Layer 8 of a small transformer language model trained on English Wikipedia (16 layers, counted from 0, width 96).
A neuron's activation on a vector x is SiLU(gate . x) times (in . x), where the dot is the dot product.

Input weights of the MLP neurons that the questions are about. A number n stands for n times 0.0062.
n3 gate: 29 -3 11 -15 41 -20 -2 -27 -12 -11 -18 17 2 14 -3 13 15 -41 4 -33 5 -6 -20 -14 14 -3 -5 -19 -17 1 -19 -50 -21 12 -14 -23 10 3 -16 8 0 18 29 -32 6 1 14 45 -18 6 23 -1 15 5 3 -7 9 20 31 1 -22 0 0 27 1 6 -1 37 5 14 23 -26 -28 23 -10 12 39 20 47 9 -14 24 -20 41 -29 8 4 -35 -4 -39 16 -40 -31 -2 -35 34
n21 gate: 3 20 -23 8 11 25 -36 3 0 -1 19 11 4 3 -26 -16 -19 -34 -68 -17 11 11 -20 -27 25 11 58 37 -34 -3 14 -17 -8 7 -27 -47 -24 1 -38 -20 -6 -16 7 -19 -16 -20 12 42 -8 36 -23 -44 1 -42 3 -14 16 9 -25 -15 -6 9 30 8 3 -10 -18 9 14 20 -21 -12 -35 44 -3 12 -1 -24 47 -36 8 7 -35 -3 -14 12 -19 5 -29 26 6 -16 42 -9 5 5
n46 gate: 28 -2 -12 1 32 1 -3 -24 26 8 -23 -15 13 -53 19 -23 12 -52 4 21 -14 -1 35 -2 18 -18 3 -36 -5 7 33 21 13 -19 2 -4 -1 -32 28 2 26 -14 12 9 -33 -13 -23 -12 28 20 28 12 -19 15 24 5 39 -2 -15 0 21 -23 -26 6 -16 26 24 -28 24 -50 -43 28 -34 11 -35 26 -5 4 31 -59 0 -6 -3 -25 12 -3 26 6 -4 54 8 -48 -16 -15 10 40
n84 gate: 26 2 -9 -4 -11 10 13 0 30 -29 14 -12 14 15 -13 2 19 -19 -16 -32 6 -19 -1 26 -1 -4 30 27 -28 -1 8 -5 3 -2 14 29 -36 -24 -1 -25 -42 -3 -11 -19 -28 -12 33 -17 -6 -18 -8 16 34 -14 -11 22 11 4 8 38 53 27 -12 7 -40 -1 -2 -18 -10 -14 3 -14 26 21 22 5 -2 -4 -39 -19 48 33 -34 5 -33 -7 -17 8 -16 2 1 -33 15 -5 9 -4
n89 gate: -14 33 -25 63 6 40 30 -12 -15 9 -19 66 -14 29 10 -26 37 -17 31 13 -2 -16 -4 2 6 -19 -31 -56 11 51 -17 20 12 32 -26 -24 -25 -48 -38 2 2 7 36 14 8 -72 19 -19 -19 7 1 -12 -30 -16 -26 -61 4 51 14 23 20 8 -28 -23 10 -20 0 0 -18 21 -3 -7 -4 -5 33 41 14 -15 37 -2 1 51 -8 -19 -34 34 5 -20 25 21 19 18 -15 52 -37 -28
n110 gate: 3 -22 -10 -24 44 -19 24 18 20 -9 -7 37 -11 -8 19 -16 15 -2 -27 -27 16 -11 -26 21 25 31 14 43 7 -8 26 45 -4 -26 12 -1 -19 -14 0 -14 -16 57 19 20 -1 27 -19 31 -16 9 13 20 15 9 17 -3 -9 -1 -21 -9 32 -3 -3 -34 5 13 -3 38 -27 -35 -33 -15 30 -6 4 -10 6 -22 -11 -7 -35 4 -26 15 -25 10 17 21 17 24 -30 67 12 -8 -6 -2
n121 gate: -3 -15 7 39 6 23 -15 -37 -4 12 0 16 36 11 -29 16 -27 -13 -24 22 17 15 40 -3 -3 8 -30 38 -20 -1 30 27 6 26 15 -32 -38 -9 44 -5 -6 -45 -17 11 -9 8 19 -4 -4 -27 -6 1 18 0 -12 43 -29 36 -7 24 21 -14 -2 -20 -1 38 -21 -9 16 28 -46 19 -36 18 -45 -23 -32 -20 -2 -39 -6 -5 -10 12 -37 5 -5 -23 -27 7 -41 9 8 -21 10 -22
n134 gate: -8 20 9 -37 22 -4 11 12 -21 9 26 -6 10 20 11 12 -12 -13 24 54 -6 8 3 23 -32 13 11 7 10 21 -14 11 43 32 13 -25 -12 -7 22 -3 -21 38 43 9 -16 21 -30 5 5 36 8 9 24 13 -15 61 6 21 -6 -34 -4 48 16 -58 8 -4 32 -5 -27 -32 -18 -19 -15 -20 7 -15 21 22 4 -20 -23 7 -7 -11 14 -50 -15 -3 -21 -17 -17 -43 -5 -4 -37 4
n232 gate: -13 4 5 21 22 -18 34 -17 -19 -9 9 30 5 19 -11 7 0 35 -4 -11 50 17 31 48 -66 37 -4 -18 15 -1 3 21 -3 14 28 -6 -16 -27 -10 6 -26 -25 -8 -39 -3 3 -7 -23 -19 26 20 35 44 16 10 -17 6 0 23 29 -6 2 -3 -13 -9 -4 2 -2 16 -3 -29 4 20 15 0 -7 12 -6 -8 -8 -5 -9 19 9 17 29 -1 -43 1 -29 -22 -25 -29 -41 0 35
n241 gate: 7 -13 -41 31 -11 17 -15 -13 6 27 22 -16 5 -12 -23 -20 20 21 -18 -4 1 1 -1 23 39 51 -30 1 -2 -4 -12 25 10 -9 -22 0 -7 -19 -24 -14 15 -11 38 -9 45 34 3 -4 22 94 44 40 13 -10 -19 2 -19 -22 -9 -7 -1 30 23 -2 21 20 -8 -10 31 6 -16 -8 -36 42 22 4 17 -12 5 -10 -27 13 -40 13 -46 40 -14 18 36 -47 -24 -22 -7 10 -35 -32
n251 gate: 17 -15 9 6 1 36 -15 48 15 36 16 22 -5 -14 16 -22 5 -40 5 12 -1 -9 -30 -19 32 -15 7 12 8 -7 32 23 -14 20 30 54 12 47 24 -22 26 -1 -41 27 -5 -3 8 -29 -25 0 20 -5 7 23 22 -7 -32 55 -19 -2 -7 -2 -14 15 7 0 8 -3 -28 -38 8 8 -21 -10 23 8 11 -30 -6 -2 -8 -29 3 -20 43 13 55 -35 -29 8 41 -13 -21 -24 -29 5
n252 gate: 37 34 25 -6 -23 21 11 -1 -8 1 38 -20 7 34 9 8 17 1 23 4 -39 36 -24 -10 1 6 3 -8 17 -26 16 37 1 20 24 -12 25 -40 -14 28 -15 -25 -22 -21 -2 -10 16 -15 38 8 -1 8 13 26 17 0 13 27 14 -4 16 10 26 -23 15 -1 29 -26 11 -7 35 -35 -22 8 -30 -16 -52 6 15 12 -6 -9 19 -12 4 -22 13 -2 -5 53 20 -29 -20 7 33 -8
n342 gate: -30 23 8 40 32 20 -35 -5 14 7 11 21 -32 -24 -35 -16 30 3 -9 -26 -23 -6 16 33 -31 2 -24 -19 -23 -8 -12 -10 37 -17 11 35 -24 -31 -32 7 -17 -6 22 7 -46 -17 -31 -5 7 -12 1 18 -22 -19 14 45 8 10 6 1 15 -26 -16 26 -25 25 5 -2 39 -10 13 -33 -4 39 8 1 -16 6 22 -20 9 -46 -7 8 -28 -3 11 7 -16 -12 -13 -34 12 0 -5 -1
n345 gate: -10 -18 11 -51 4 2 12 4 -13 -3 -31 21 -11 7 -16 -1 17 -32 -25 -11 35 -4 26 47 22 22 0 -2 26 4 -2 8 9 -5 24 2 25 -8 -26 -28 19 -33 6 -18 -14 -7 4 39 -24 -51 -7 24 22 26 -10 -8 25 4 -15 -4 -2 -10 41 17 -35 -4 -6 -2 5 5 9 24 -21 -20 -5 4 -13 32 -26 16 19 3 4 -13 -11 3 46 16 -1 19 -49 1 25 -13 -12 12
n367 gate: -47 -29 -3 -23 28 -15 -2 -14 -9 33 -20 -14 -19 -14 14 22 -9 -7 3 11 8 -27 -24 -17 -3 -12 6 -32 -10 49 4 24 3 -41 15 -29 10 22 -6 -17 25 -11 5 12 -5 -22 -30 5 20 20 18 14 42 -7 -11 16 -16 8 1 23 -8 -24 -2 -27 -22 31 10 -19 3 -4 60 -37 -28 14 -9 9 -42 -38 18 -19 27 -24 -26 4 -6 -36 -47 23 25 23 -36 -14 -43 13 -1 -24
n3 in: 5 14 -6 -36 25 -13 26 -16 5 -5 10 32 -27 -15 -13 5 -51 -18 -9 29 -30 -2 -23 41 27 17 -27 4 18 1 10 -15 -2 -51 36 -11 8 -12 -12 13 6 0 0 18 5 -22 -11 0 -4 23 10 -7 -21 41 -34 8 5 -9 2 -21 17 -29 7 17 1 4 -25 -3 17 15 15 8 -17 25 13 -28 27 8 9 -13 1 8 11 11 -9 -13 -23 20 -56 17 -15 -8 22 16 -27 -8
n21 in: 16 -5 -8 -26 2 9 2 -18 5 2 -20 31 -5 1 -13 -45 -38 3 8 16 50 -25 26 15 -32 1 56 -34 31 -18 56 -29 13 4 -22 -11 -13 15 -21 32 -11 0 -21 33 7 17 22 -1 24 18 5 5 6 8 -10 1 22 5 -9 -32 21 3 27 16 11 31 3 -8 9 -16 -29 25 -29 1 6 -24 7 3 -13 45 5 -6 34 17 7 3 11 -17 11 -3 12 34 8 23 -16 45
n46 in: 16 3 -4 -8 22 24 -27 15 -27 -14 6 10 15 -28 18 21 -4 22 -1 20 11 14 34 -21 -20 -25 -25 -23 -3 -26 1 -11 2 -4 -35 5 21 -25 31 26 41 14 -30 -37 2 -25 32 -15 -9 8 -35 4 -31 -41 34 -7 -1 -17 29 7 -16 -29 -1 29 -20 -27 9 43 -36 8 11 -22 11 -4 -13 -8 -31 -2 -1 -11 1 27 21 -37 15 -8 4 -14 16 -32 14 4 40 -10 -8 18
n84 in: 24 12 46 3 -14 1 30 -26 0 -6 -4 -17 1 -14 9 8 -1 40 7 -4 -23 6 13 25 -26 -3 -15 25 29 -3 -30 14 3 -1 31 -14 -28 -11 -14 -31 5 32 2 -16 -11 13 -21 -25 6 20 12 20 25 -3 -10 20 11 -2 8 17 29 -41 -18 7 -25 7 30 -26 -28 -1 38 -29 10 -24 1 6 14 -21 -8 0 -8 9 16 22 -10 -8 14 31 12 -5 19 -23 13 -14 6 -10
n89 in: 10 26 -6 35 42 19 43 -9 6 5 -33 32 -18 -17 40 28 -2 -19 15 7 5 -8 -7 -21 -27 -23 12 -31 1 28 42 -12 33 28 6 -22 -23 -37 -15 -7 -37 8 -5 -1 -3 -38 9 -9 7 20 -11 15 -41 -1 -14 3 -27 14 -5 -1 0 -9 -16 32 2 29 -4 -29 -34 10 -5 17 -17 32 -9 21 14 -18 7 12 1 19 -9 16 -10 18 -27 -36 -15 3 -31 40 -5 31 -53 14
n110 in: -12 -23 -4 -37 1 -14 27 -10 -17 6 5 15 -9 -8 16 16 8 -17 -12 -18 19 17 -20 23 58 40 -7 11 -7 9 3 13 18 15 -9 1 -27 -32 -10 12 -6 25 -14 2 7 24 9 30 -40 -15 10 5 17 18 12 15 -7 0 5 12 0 7 2 -1 50 6 24 -26 -4 -39 -27 -23 3 0 -31 -12 12 2 -10 6 -36 11 -13 22 -48 16 3 29 0 27 -4 53 -13 19 32 15
n121 in: 8 42 -38 -8 11 -25 35 -29 -44 31 -16 -5 -25 -1 5 1 17 -23 -12 17 -12 -32 1 -14 27 7 -12 -11 -34 -8 1 11 15 14 19 32 25 -47 8 7 -10 -35 -13 7 -18 -23 24 22 -1 24 -1 -2 -40 -3 -30 31 -27 19 -40 -27 29 -36 -7 9 13 -14 7 17 22 22 20 13 37 4 -47 14 -15 -18 -29 -17 -15 -27 4 -25 16 -23 -4 -7 -14 -12 26 12 -60 -1 -18 30
n134 in: 6 -43 1 -47 43 -6 26 32 6 6 17 11 6 1 -28 14 -9 5 -19 25 -3 5 -6 3 27 3 31 -18 -4 -25 11 -31 -10 19 -28 -21 51 -46 32 -7 -1 9 10 -9 -8 -8 -13 11 43 -21 -13 20 -8 26 -18 -11 4 23 14 8 11 36 -6 -26 4 -3 -20 24 -25 -18 -4 34 -11 -1 -21 15 -20 4 29 -27 39 -20 -25 -34 22 11 -8 14 20 3 -15 21 -4 -24 15 -3
n232 in: 4 2 -25 -11 2 0 1 -20 1 12 -9 -6 11 44 40 -34 4 61 -15 29 -12 -57 20 30 -10 34 0 -16 4 -21 -9 37 -1 -11 -36 5 -4 -6 6 36 18 -12 -41 10 37 -25 -10 -21 35 -7 15 -9 9 28 -39 12 1 -3 10 -1 6 -4 -17 -16 -1 -6 -4 3 24 25 -19 11 1 12 32 17 -8 -26 23 -14 1 -12 -5 -1 -34 -3 -23 -19 8 18 -27 -2 0 -8 12 8
n241 in: 1 17 -27 21 11 -17 -20 -32 44 -7 2 48 -11 -3 -8 -3 9 8 -24 4 6 16 13 -2 12 -18 -6 4 24 -8 32 12 -34 -1 15 -13 -9 -40 -3 8 3 24 -27 47 -6 54 -13 -10 -38 19 19 8 -5 16 -19 -25 -31 8 16 23 21 7 -40 -24 47 -6 -3 21 55 -23 -28 1 -6 8 3 -22 -14 -1 11 3 14 -8 -10 38 4 -1 -16 -12 -25 -17 29 -6 -39 9 -3 5
n251 in: -25 -15 29 44 -3 -15 11 15 16 -5 41 28 12 11 23 -20 46 -47 -26 1 -16 -9 -20 -37 13 -40 -14 42 16 5 0 18 -23 22 1 32 -9 8 38 12 8 28 -4 28 5 -32 28 -36 -1 10 28 13 23 -7 0 -11 16 -13 -6 -2 27 2 -19 10 -23 -4 -16 13 -7 0 -39 -23 -39 -3 45 -13 26 -20 -13 27 -7 -22 7 -12 -3 -11 73 -24 5 18 21 11 9 15 9 20
n252 in: 31 30 0 -25 -25 3 36 -27 -1 -13 41 -7 23 -8 -16 18 -16 5 28 -30 -20 24 15 -12 -1 -8 -11 4 5 -19 -4 30 13 3 -22 -46 36 -1 -9 37 2 -42 -20 -7 23 11 14 8 -51 37 -20 10 -4 55 23 -12 7 27 10 -14 41 14 14 -10 27 19 10 -24 -1 -34 -13 5 8 -34 18 5 -35 20 -20 -1 -18 32 -7 6 -13 32 1 -8 -2 17 8 13 30 1 20 27
n342 in: 4 7 -14 15 18 -4 -15 -1 -23 16 53 -1 15 54 -2 3 2 21 2 16 0 20 27 -2 -5 17 -2 -25 28 29 -3 -12 -19 -30 21 10 -4 10 -5 -2 -26 40 26 39 16 20 -15 -28 15 10 -8 5 -6 3 14 -1 39 10 -14 -13 27 -2 10 -47 28 -23 -13 14 43 11 -32 11 7 16 -24 34 -17 -12 -22 32 1 -11 4 -25 -42 2 -16 11 -9 -4 1 26 -27 -1 14 6
n345 in: -5 56 23 29 -6 -53 8 27 10 -23 -17 22 -3 -2 -9 -2 -12 7 -29 1 10 -43 15 -4 16 -2 -49 4 18 2 29 -7 -22 28 3 12 21 -2 -4 -7 -1 17 14 -10 -14 -23 -11 0 1 -10 -13 33 11 14 -22 -34 -36 1 4 5 -2 16 6 -12 12 28 42 -19 4 20 -12 16 1 -16 2 -4 9 1 11 -43 4 -22 -14 -23 -1 -25 21 -11 19 -5 30 -16 30 -10 22 3
n367 in: -16 4 -21 15 21 27 29 -1 9 -14 5 -8 17 30 11 3 -12 34 -13 -6 -4 -31 25 12 47 -19 -32 -19 30 9 -7 9 10 -6 1 29 43 -6 -1 -22 23 20 8 -8 -10 38 -30 9 -23 -12 14 6 -30 5 -8 -28 -4 15 -2 17 -51 -16 -9 -11 -12 -21 5 3 72 -6 31 -14 7 -12 1 24 6 25 -2 -15 18 -9 -9 -11 26 35 -15 1 17 7 27 4 -1 39 -34 30

Each question shows a token from some text and the vector x that enters the MLP there. A number n stands for n times 0.024.

"0": -14 31 -42 -48 5 11 22 -11 19 -6 9 -16 19 14 31 -20 30 5 -14 -27 -2 -8 12 -19 -30 22 10 -2 -37 18 -17 30 -30 14 17 6 20 37 -13 32 -5 16 22 -32 29 -33 -8 -25 23 -5 -14 5 -21 17 -20 -15 7 10 -4 -11 1 -29 11 1 13 13 -15 1 30 -26 20 -24 39 -4 21 -45 15 34 2 -53 3 -16 -20 2 18 32 -44 -8 -9 -16 4 -21 4 7 26 -15
Which of these neurons fires most? n232

" He": -19 29 10 -46 5 -17 2 -6 27 -22 13 24 47 14 38 18 -14 4 -7 -38 -24 -23 -24 5 -16 -7 -6 2 -36 19 -8 23 -3 14 24 17 8 21 -11 14 22 21 8 3 17 -22 29 -25 5 -52 -8 -13 -23 3 17 -16 20 15 -1 -7 -16 22 17 0 -30 13 -2 1 -2 15 -16 15 -8 18 16 -31 10 25 22 -24 -12 32 -7 -8 2 26 17 36 8 3 -13 -10 -1 -48 15 -34
Which of these neurons fires most? n241

" helped": -50 26 26 -29 0 1 8 0 5 -14 17 27 17 -16 12 19 9 8 -26 -33 -4 -2 -9 -22 0 -12 7 -4 -12 -9 4 15 -2 -8 52 3 -15 -2 -25 8 19 41 0 -8 1 -22 -4 10 -15 -57 19 42 0 -39 4 -15 28 2 -12 -21 25 -31 -23 37 10 31 23 -13 1 19 -4 5 -18 -7 -14 -22 1 2 15 -25 -10 -6 2 10 2 8 23 43 20 12 1 -13 6 -10 14 -69
Which of these neurons fires most? n345

"ob": -37 20 9 -43 6 -33 2 -7 38 2 0 10 21 -3 9 -6 -33 19 -29 -30 0 -34 0 -5 8 -10 14 -20 -22 -8 -11 35 5 -4 15 -10 -3 12 -28 13 18 7 5 16 -3 -26 46 -38 48 -38 35 21 -30 -11 16 7 39 11 -14 -7 -5 -17 20 -53 -15 8 -2 48 7 -5 -30 -1 1 53 14 0 -29 7 3 -18 10 -29 15 19 15 8 -8 -11 -6 10 -17 -12 -17 -20 14 2
Which of these neurons fires most? n232

" the": -19 10 -19 -28 15 -20 -7 -19 26 -9 9 -29 4 -7 20 5 -8 16 -17 -24 4 -19 -18 -19 21 -6 3 -1 -14 -14 8 26 -9 2 40 -3 0 20 -27 13 18 42 -13 12 4 -24 25 -11 32 -77 10 2 -15 -20 8 20 16 30 -14 1 -5 -13 9 -26 8 5 -7 22 22 -4 -2 0 13 42 8 -33 8 20 -10 -22 37 1 -3 19 9 7 -5 10 -7 12 -5 8 -17 -24 0 4
Which three neurons fire most, strongest first? n367, n89, n110

" at": 3 10 -17 -32 29 3 12 -31 1 -13 -5 27 -7 -19 12 57 24 26 -17 -12 -7 -32 -38 10 -10 16 25 5 -8 -3 -3 9 1 -15 30 -10 -16 14 -22 30 12 32 8 -22 28 -17 3 20 45 -65 20 28 -11 -35 5 -10 4 18 -18 -8 -9 -16 18 -15 3 10 -6 -5 2 5 0 6 33 3 15 -2 29 3 1 -17 18 12 23 21 -11 -1 0 24 9 33 -10 -14 13 -5 -2 -12
Which neuron fires most, and how strongly? n110, at about 0.55

" win": -32 25 27 -30 -1 12 29 -19 1 -20 30 27 -10 -5 26 15 7 29 -2 -16 8 -29 -38 2 -10 -3 0 3 -23 -18 -6 -4 -35 14 20 -20 -8 40 -16 43 9 23 12 -54 24 -9 -24 -38 23 -46 5 21 11 -19 -1 -7 9 6 8 -32 31 -6 6 15 -6 21 43 25 25 17 -4 8 -13 -20 6 -35 -2 -14 0 -17 -8 18 9 9 16 5 -11 22 17 22 2 -11 58 13 3 -7
Which three neurons fire most, strongest first? n121, n241, n252

"com": 3 20 2 -18 11 -5 -19 -34 -18 -5 -7 5 43 -6 9 -2 5 -35 14 19 -8 8 0 -13 24 -1 4 -31 -6 -8 3 16 7 3 24 -12 45 -23 36 11 -9 -16 19 -44 20 -43 -53 -11 27 -5 -20 4 -37 3 3 -44 34 10 26 11 -61 30 19 -8 -16 8 26 -18 -35 0 -53 -9 39 -2 13 -6 14 -11 -5 12 6 9 11 -2 25 -6 10 -45 26 -8 -2 -35 -13 -31 17 24
Which neuron fires most, and how strongly? n46, at about 1.9

" ": 12 -8 -58 -51 -11 -14 -8 18 20 -7 -32 13 25 -22 24 -8 26 26 -16 -14 -14 -18 -44 -2 -16 -10 -5 -25 -17 -22 15 -13 -27 4 2 11 24 44 -9 3 -15 56 -3 -25 1 0 14 -25 13 -15 6 21 -5 -4 -27 22 -4 -7 -30 -2 -5 -19 30 -15 20 -1 17 23 12 -4 -21 -21 38 -1 5 -44 26 -8 -1 -3 27 -27 0 -25 -15 18 -38 4 -1 3 -16 -14 26 27 25 -4
Which of these neurons fires most? n252

" record": -5 22 4 -60 0 24 25 -5 9 -10 -8 9 3 -38 -9 -39 -25 67 -8 -18 11 -4 -24 -1 -13 11 11 2 -21 -19 11 34 2 -10 7 -2 12 -25 3 20 -33 33 -7 -10 20 -4 -15 -2 -2 -39 9 -4 -18 -4 12 -19 -10 11 5 -8 12 18 22 -15 11 19 25 14 1 -18 -60 0 10 22 -22 -33 -1 -19 11 7 7 10 -27 62 15 -4 16 4 -6 4 -7 36 30 8 10 34
Which neuron fires most, and how strongly? n110, at about 3.7

"'": -25 11 -1 -50 27 -36 0 -18 19 -12 11 7 11 17 19 -3 -10 48 -20 -52 -12 -17 -14 5 4 -8 -23 -37 -35 -13 11 46 26 6 21 -13 10 -5 -21 5 12 8 23 13 -24 4 5 -3 40 -38 18 10 -10 -5 -15 36 18 3 -42 -18 -18 -2 -10 -29 6 11 -21 56 2 9 -5 -21 -7 -6 -19 -22 -9 9 35 -34 6 -10 -23 21 13 -6 16 -9 4 8 -19 -1 -1 -27 10 -22
Which of these neurons fires most? n134

"istic": 53 18 -4 -23 -7 -52 13 -39 11 5 -13 -21 8 2 2 -38 -34 0 -19 -7 -11 1 -57 12 0 20 17 -24 22 2 5 44 5 16 7 -6 16 19 -11 22 4 12 -8 16 -4 3 -5 -20 23 -37 -15 11 13 -2 -6 -2 7 12 33 -44 15 -7 38 12 22 -8 22 -13 7 6 8 -22 23 25 14 50 -19 10 33 -11 22 33 4 50 -13 11 4 -3 23 11 -3 -21 16 13 -5 -16
Which neuron fires most, and how strongly? n252, at about 1.1

"ets": 29 24 4 -23 4 -1 17 -10 13 11 10 -33 -4 -2 1 -10 -23 39 -6 -9 -20 17 -47 6 6 15 14 -23 -1 -21 15 -2 -10 -11 33 -20 13 36 -27 8 28 -7 12 -29 38 -18 -15 -39 12 -28 -24 45 -10 3 18 4 -15 -1 1 2 -16 48 32 34 8 4 29 -3 -4 45 -4 8 33 -13 -22 -26 -16 -7 20 3 43 -13 -15 -6 17 8 3 -10 -29 38 -9 -69 17 17 -23 -19
Which three neurons fire most, strongest first? n252, n110, n121

" Fl": 17 30 10 -12 17 -21 -4 -39 31 -11 17 33 -7 8 0 5 -15 8 2 -63 -7 -41 -31 -11 8 34 -11 -20 -14 16 1 29 -27 -17 12 22 -4 23 43 15 19 27 -23 3 -14 13 -34 -16 -8 -8 -1 23 -8 28 -45 20 17 -10 -12 -16 28 26 -17 19 -51 -31 -2 7 10 -1 -25 -11 -12 -17 15 -8 1 -5 7 -2 -12 -12 -14 17 -18 -12 -34 15 -19 33 29 8 -2 -28 8 -41
Which neuron fires most, and how strongly? n84, at about 0.39

" Boston": 15 24 -10 -57 -26 -36 -18 -27 -10 -22 -21 24 -11 -17 25 -19 5 5 -22 -8 -14 -5 -29 -10 0 7 29 12 -12 -3 12 2 -38 10 0 9 -6 29 -9 14 -11 -18 -15 -6 43 -14 31 -10 25 -42 -9 29 -59 35 -21 5 7 21 -26 -4 19 27 7 6 -20 12 45 -18 3 2 -5 -7 7 3 -1 -29 10 3 48 0 6 -4 -25 16 7 3 6 -2 -13 31 7 -34 41 -13 1 35
Which of these neurons fires most? n21

"–": 2 6 -54 -48 -33 8 2 1 -11 21 -29 14 8 22 26 6 10 16 -11 -31 -19 -18 -13 -22 -30 -19 -8 4 -13 2 35 21 24 9 6 -8 26 -2 -31 17 25 29 -7 -51 -11 -12 1 -1 29 -15 -45 28 -23 30 -4 13 37 3 -18 10 -27 -27 35 -19 7 2 39 9 14 0 -16 -1 23 9 22 -40 1 26 20 -10 31 -9 9 -2 11 7 -18 -6 -17 -28 3 -19 23 -6 17 -30
Which neuron fires most, and how strongly? n251, at about 0.35

"known": -32 51 -26 6 4 -38 -9 21 -13 -1 -18 -16 16 -48 18 -29 2 3 9 -3 4 28 -40 -1 10 -7 5 -14 16 -38 -15 -8 3 36 46 12 20 4 -13 19 -6 6 -7 9 -19 -23 -24 -36 12 -23 11 19 -13 -25 -23 20 2 11 -16 -28 49 -34 11 4 -5 10 -17 -27 3 13 -37 -29 -42 -17 1 9 7 -2 22 -2 18 6 -27 61 20 -13 22 12 -8 17 11 -14 -10 -1 29 -36
Which neuron fires most, and how strongly? n251, at about 0.23

" Oper": 5 8 14 -63 6 -20 -7 -14 24 5 -6 26 -2 -19 27 3 -25 32 -42 -3 17 -2 6 -4 -33 13 -6 11 -5 -26 16 7 -15 20 28 -9 -10 22 -3 10 17 22 1 7 -26 -7 -11 19 32 -20 19 -3 -6 -5 1 1 18 18 -57 -25 10 -29 12 -29 -55 -18 -6 43 12 -14 1 -23 11 25 1 -8 7 -3 12 -3 -12 -3 -28 47 9 27 -40 10 8 -2 5 -18 46 -11 1 -13
Which neuron fires most, and how strongly? n21, at about 0.46

"et": -38 22 1 -46 13 -23 4 -6 35 -25 -18 -4 13 7 20 -10 -34 31 -23 -31 5 -38 -5 -12 22 -11 8 -37 -20 -13 -7 40 7 -4 18 -2 -14 20 -35 12 20 25 4 8 -7 -26 35 -28 35 -49 45 21 -20 -13 9 14 34 12 -22 -4 9 4 23 -29 -4 1 1 36 15 3 -15 -4 10 43 13 -16 -16 -4 -4 -21 20 -18 -9 17 13 6 0 -6 -6 20 -8 -25 -1 -31 1 -11
Which of these neurons fires most? n367

"2": 20 5 -17 6 -25 -46 26 12 2 18 8 -12 20 -4 2 -7 20 10 1 -23 -4 3 -35 12 8 -18 16 6 -15 -15 -25 -16 -17 33 -1 -29 6 24 -11 22 21 5 -1 -39 39 9 -15 -17 18 14 4 34 23 15 -2 -6 -17 43 31 2 2 -38 17 31 15 24 -10 -28 21 37 -60 -46 6 -20 27 -31 -11 2 -12 -15 23 20 -18 45 27 -5 -3 4 -1 -1 3 15 -14 -4 7 -50
Which neuron fires most, and how strongly? n252, at about 0.43

" The": -24 -5 -27 -51 3 -33 -10 -38 35 21 25 -30 5 -7 25 8 -13 27 -19 -19 -8 -13 -12 -5 -10 7 1 -13 -25 -9 8 25 -6 23 63 1 -1 34 -4 6 10 21 -36 25 17 -1 25 -7 22 -52 11 3 -25 -8 -2 14 17 23 -13 -6 -1 -16 11 -18 -23 -1 -8 32 4 0 3 -16 14 12 20 -34 13 22 10 -8 43 2 -34 48 5 9 -4 10 13 1 5 11 -4 -12 -20 5
Which three neurons fire most, strongest first? n367, n89, n46

" coach": -1 25 9 -51 -7 3 15 3 -16 -21 -14 20 40 -15 21 -17 0 39 -20 -24 26 -13 -27 -8 -8 21 16 4 -31 -34 16 34 24 27 5 -17 15 -13 14 44 -2 -10 17 0 -30 -4 -13 0 31 -37 -15 3 5 -23 1 0 8 26 4 -11 15 19 33 -28 -10 10 11 20 4 -36 -20 11 15 11 13 -35 16 15 16 -20 -10 14 -21 27 2 6 4 14 30 19 -15 -21 38 -21 7 -39
Which of these neurons fires most? n134

"a": -11 17 -8 11 -2 -40 -24 -35 3 4 -13 18 18 28 -8 -6 -43 15 -13 -38 -10 -24 -44 -18 7 3 2 -6 -23 0 -5 40 18 -10 24 -24 -15 16 -20 13 -19 10 9 14 57 14 -12 -15 21 -27 -11 26 -38 -17 -16 -8 18 7 -34 -18 9 39 14 -17 -5 -13 -2 2 3 -9 32 12 26 24 20 -10 -26 6 21 32 44 -2 13 39 46 24 -12 -33 -8 5 9 -33 33 -6 7 9
The two highest activations, in order: n46, n21

" Cole": -5 13 -4 -63 3 -9 -12 -10 -2 7 11 14 -4 -15 24 18 2 31 -22 -19 -35 -6 -20 -10 7 -8 6 -9 17 -12 -5 17 -41 26 0 -16 5 10 -3 23 -2 -10 -32 -2 27 8 21 -11 15 -40 -31 55 -41 46 -19 -8 20 -15 -4 -30 46 30 0 -1 -39 9 2 -5 -5 -33 -25 8 10 24 -11 -7 -3 6 12 -14 -10 10 19 -7 39 -16 6 -10 -12 5 -17 -45 19 1 1 -44
Which neuron fires most, and how strongly? n252, at about 1.2

" for": -46 15 -3 -8 18 -27 27 -34 15 23 17 10 -4 16 29 20 -15 -2 -1 1 -18 -7 -15 19 -7 6 12 -13 -24 10 7 30 13 2 15 12 1 16 -1 3 12 24 17 -21 -34 -16 -17 -1 61 -49 14 4 -12 -35 16 6 13 14 -7 -4 14 -19 5 15 1 11 10 3 9 21 1 7 1 1 10 -37 22 -6 -7 -18 61 7 25 45 -6 11 -35 1 37 5 -2 -36 38 16 15 -2
Which three neurons fire most, strongest first? n367, n84, n241

" Division": 31 -6 19 -47 1 -25 26 -8 14 -13 -4 53 11 -43 26 -16 -16 39 -17 -9 15 -49 -2 -24 -42 -5 -16 17 4 -13 10 -1 11 20 25 -31 3 3 -29 41 -14 12 -33 -7 32 11 -27 17 9 -17 -11 65 -24 5 -18 -10 9 8 -17 -13 8 25 35 21 2 -14 24 0 15 -27 -19 17 -12 36 -2 -29 20 34 -10 8 17 14 6 15 -6 29 -20 -5 -10 22 -13 -25 27 -1 12 -23
Which of these neurons fires most? n345

" of": -30 27 -3 -4 14 -55 24 -40 14 6 4 -19 1 44 29 2 12 25 -69 21 -21 -17 -47 -5 -23 13 3 2 -18 -6 -4 14 4 11 29 8 -6 34 -15 15 18 32 13 3 18 3 -13 9 43 -32 5 10 -3 -16 -14 25 25 32 -32 -3 35 -19 6 -1 -7 4 -49 16 0 -38 9 13 27 22 3 -1 -8 16 -12 24 13 1 23 24 7 0 -26 -8 4 13 -16 -31 23 23 -4 -9
Which three neurons fire most, strongest first? n46, n342, n84

" Director": 25 10 17 -41 7 -30 8 -12 4 -5 0 13 31 -44 50 -6 -21 9 -18 -23 1 -10 -28 -21 5 31 17 -25 -15 5 3 30 34 31 50 -2 7 -15 3 22 -9 8 14 16 -34 17 -33 -42 44 -14 -11 -2 -5 2 -29 2 8 13 -3 -28 21 34 29 -28 -9 -1 28 3 -16 -2 -21 7 3 9 20 12 6 18 12 -20 8 23 -5 48 -22 21 -12 3 35 1 -2 -38 46 -10 16 -12
Which neuron fires most, and how strongly? n134, at about 1.2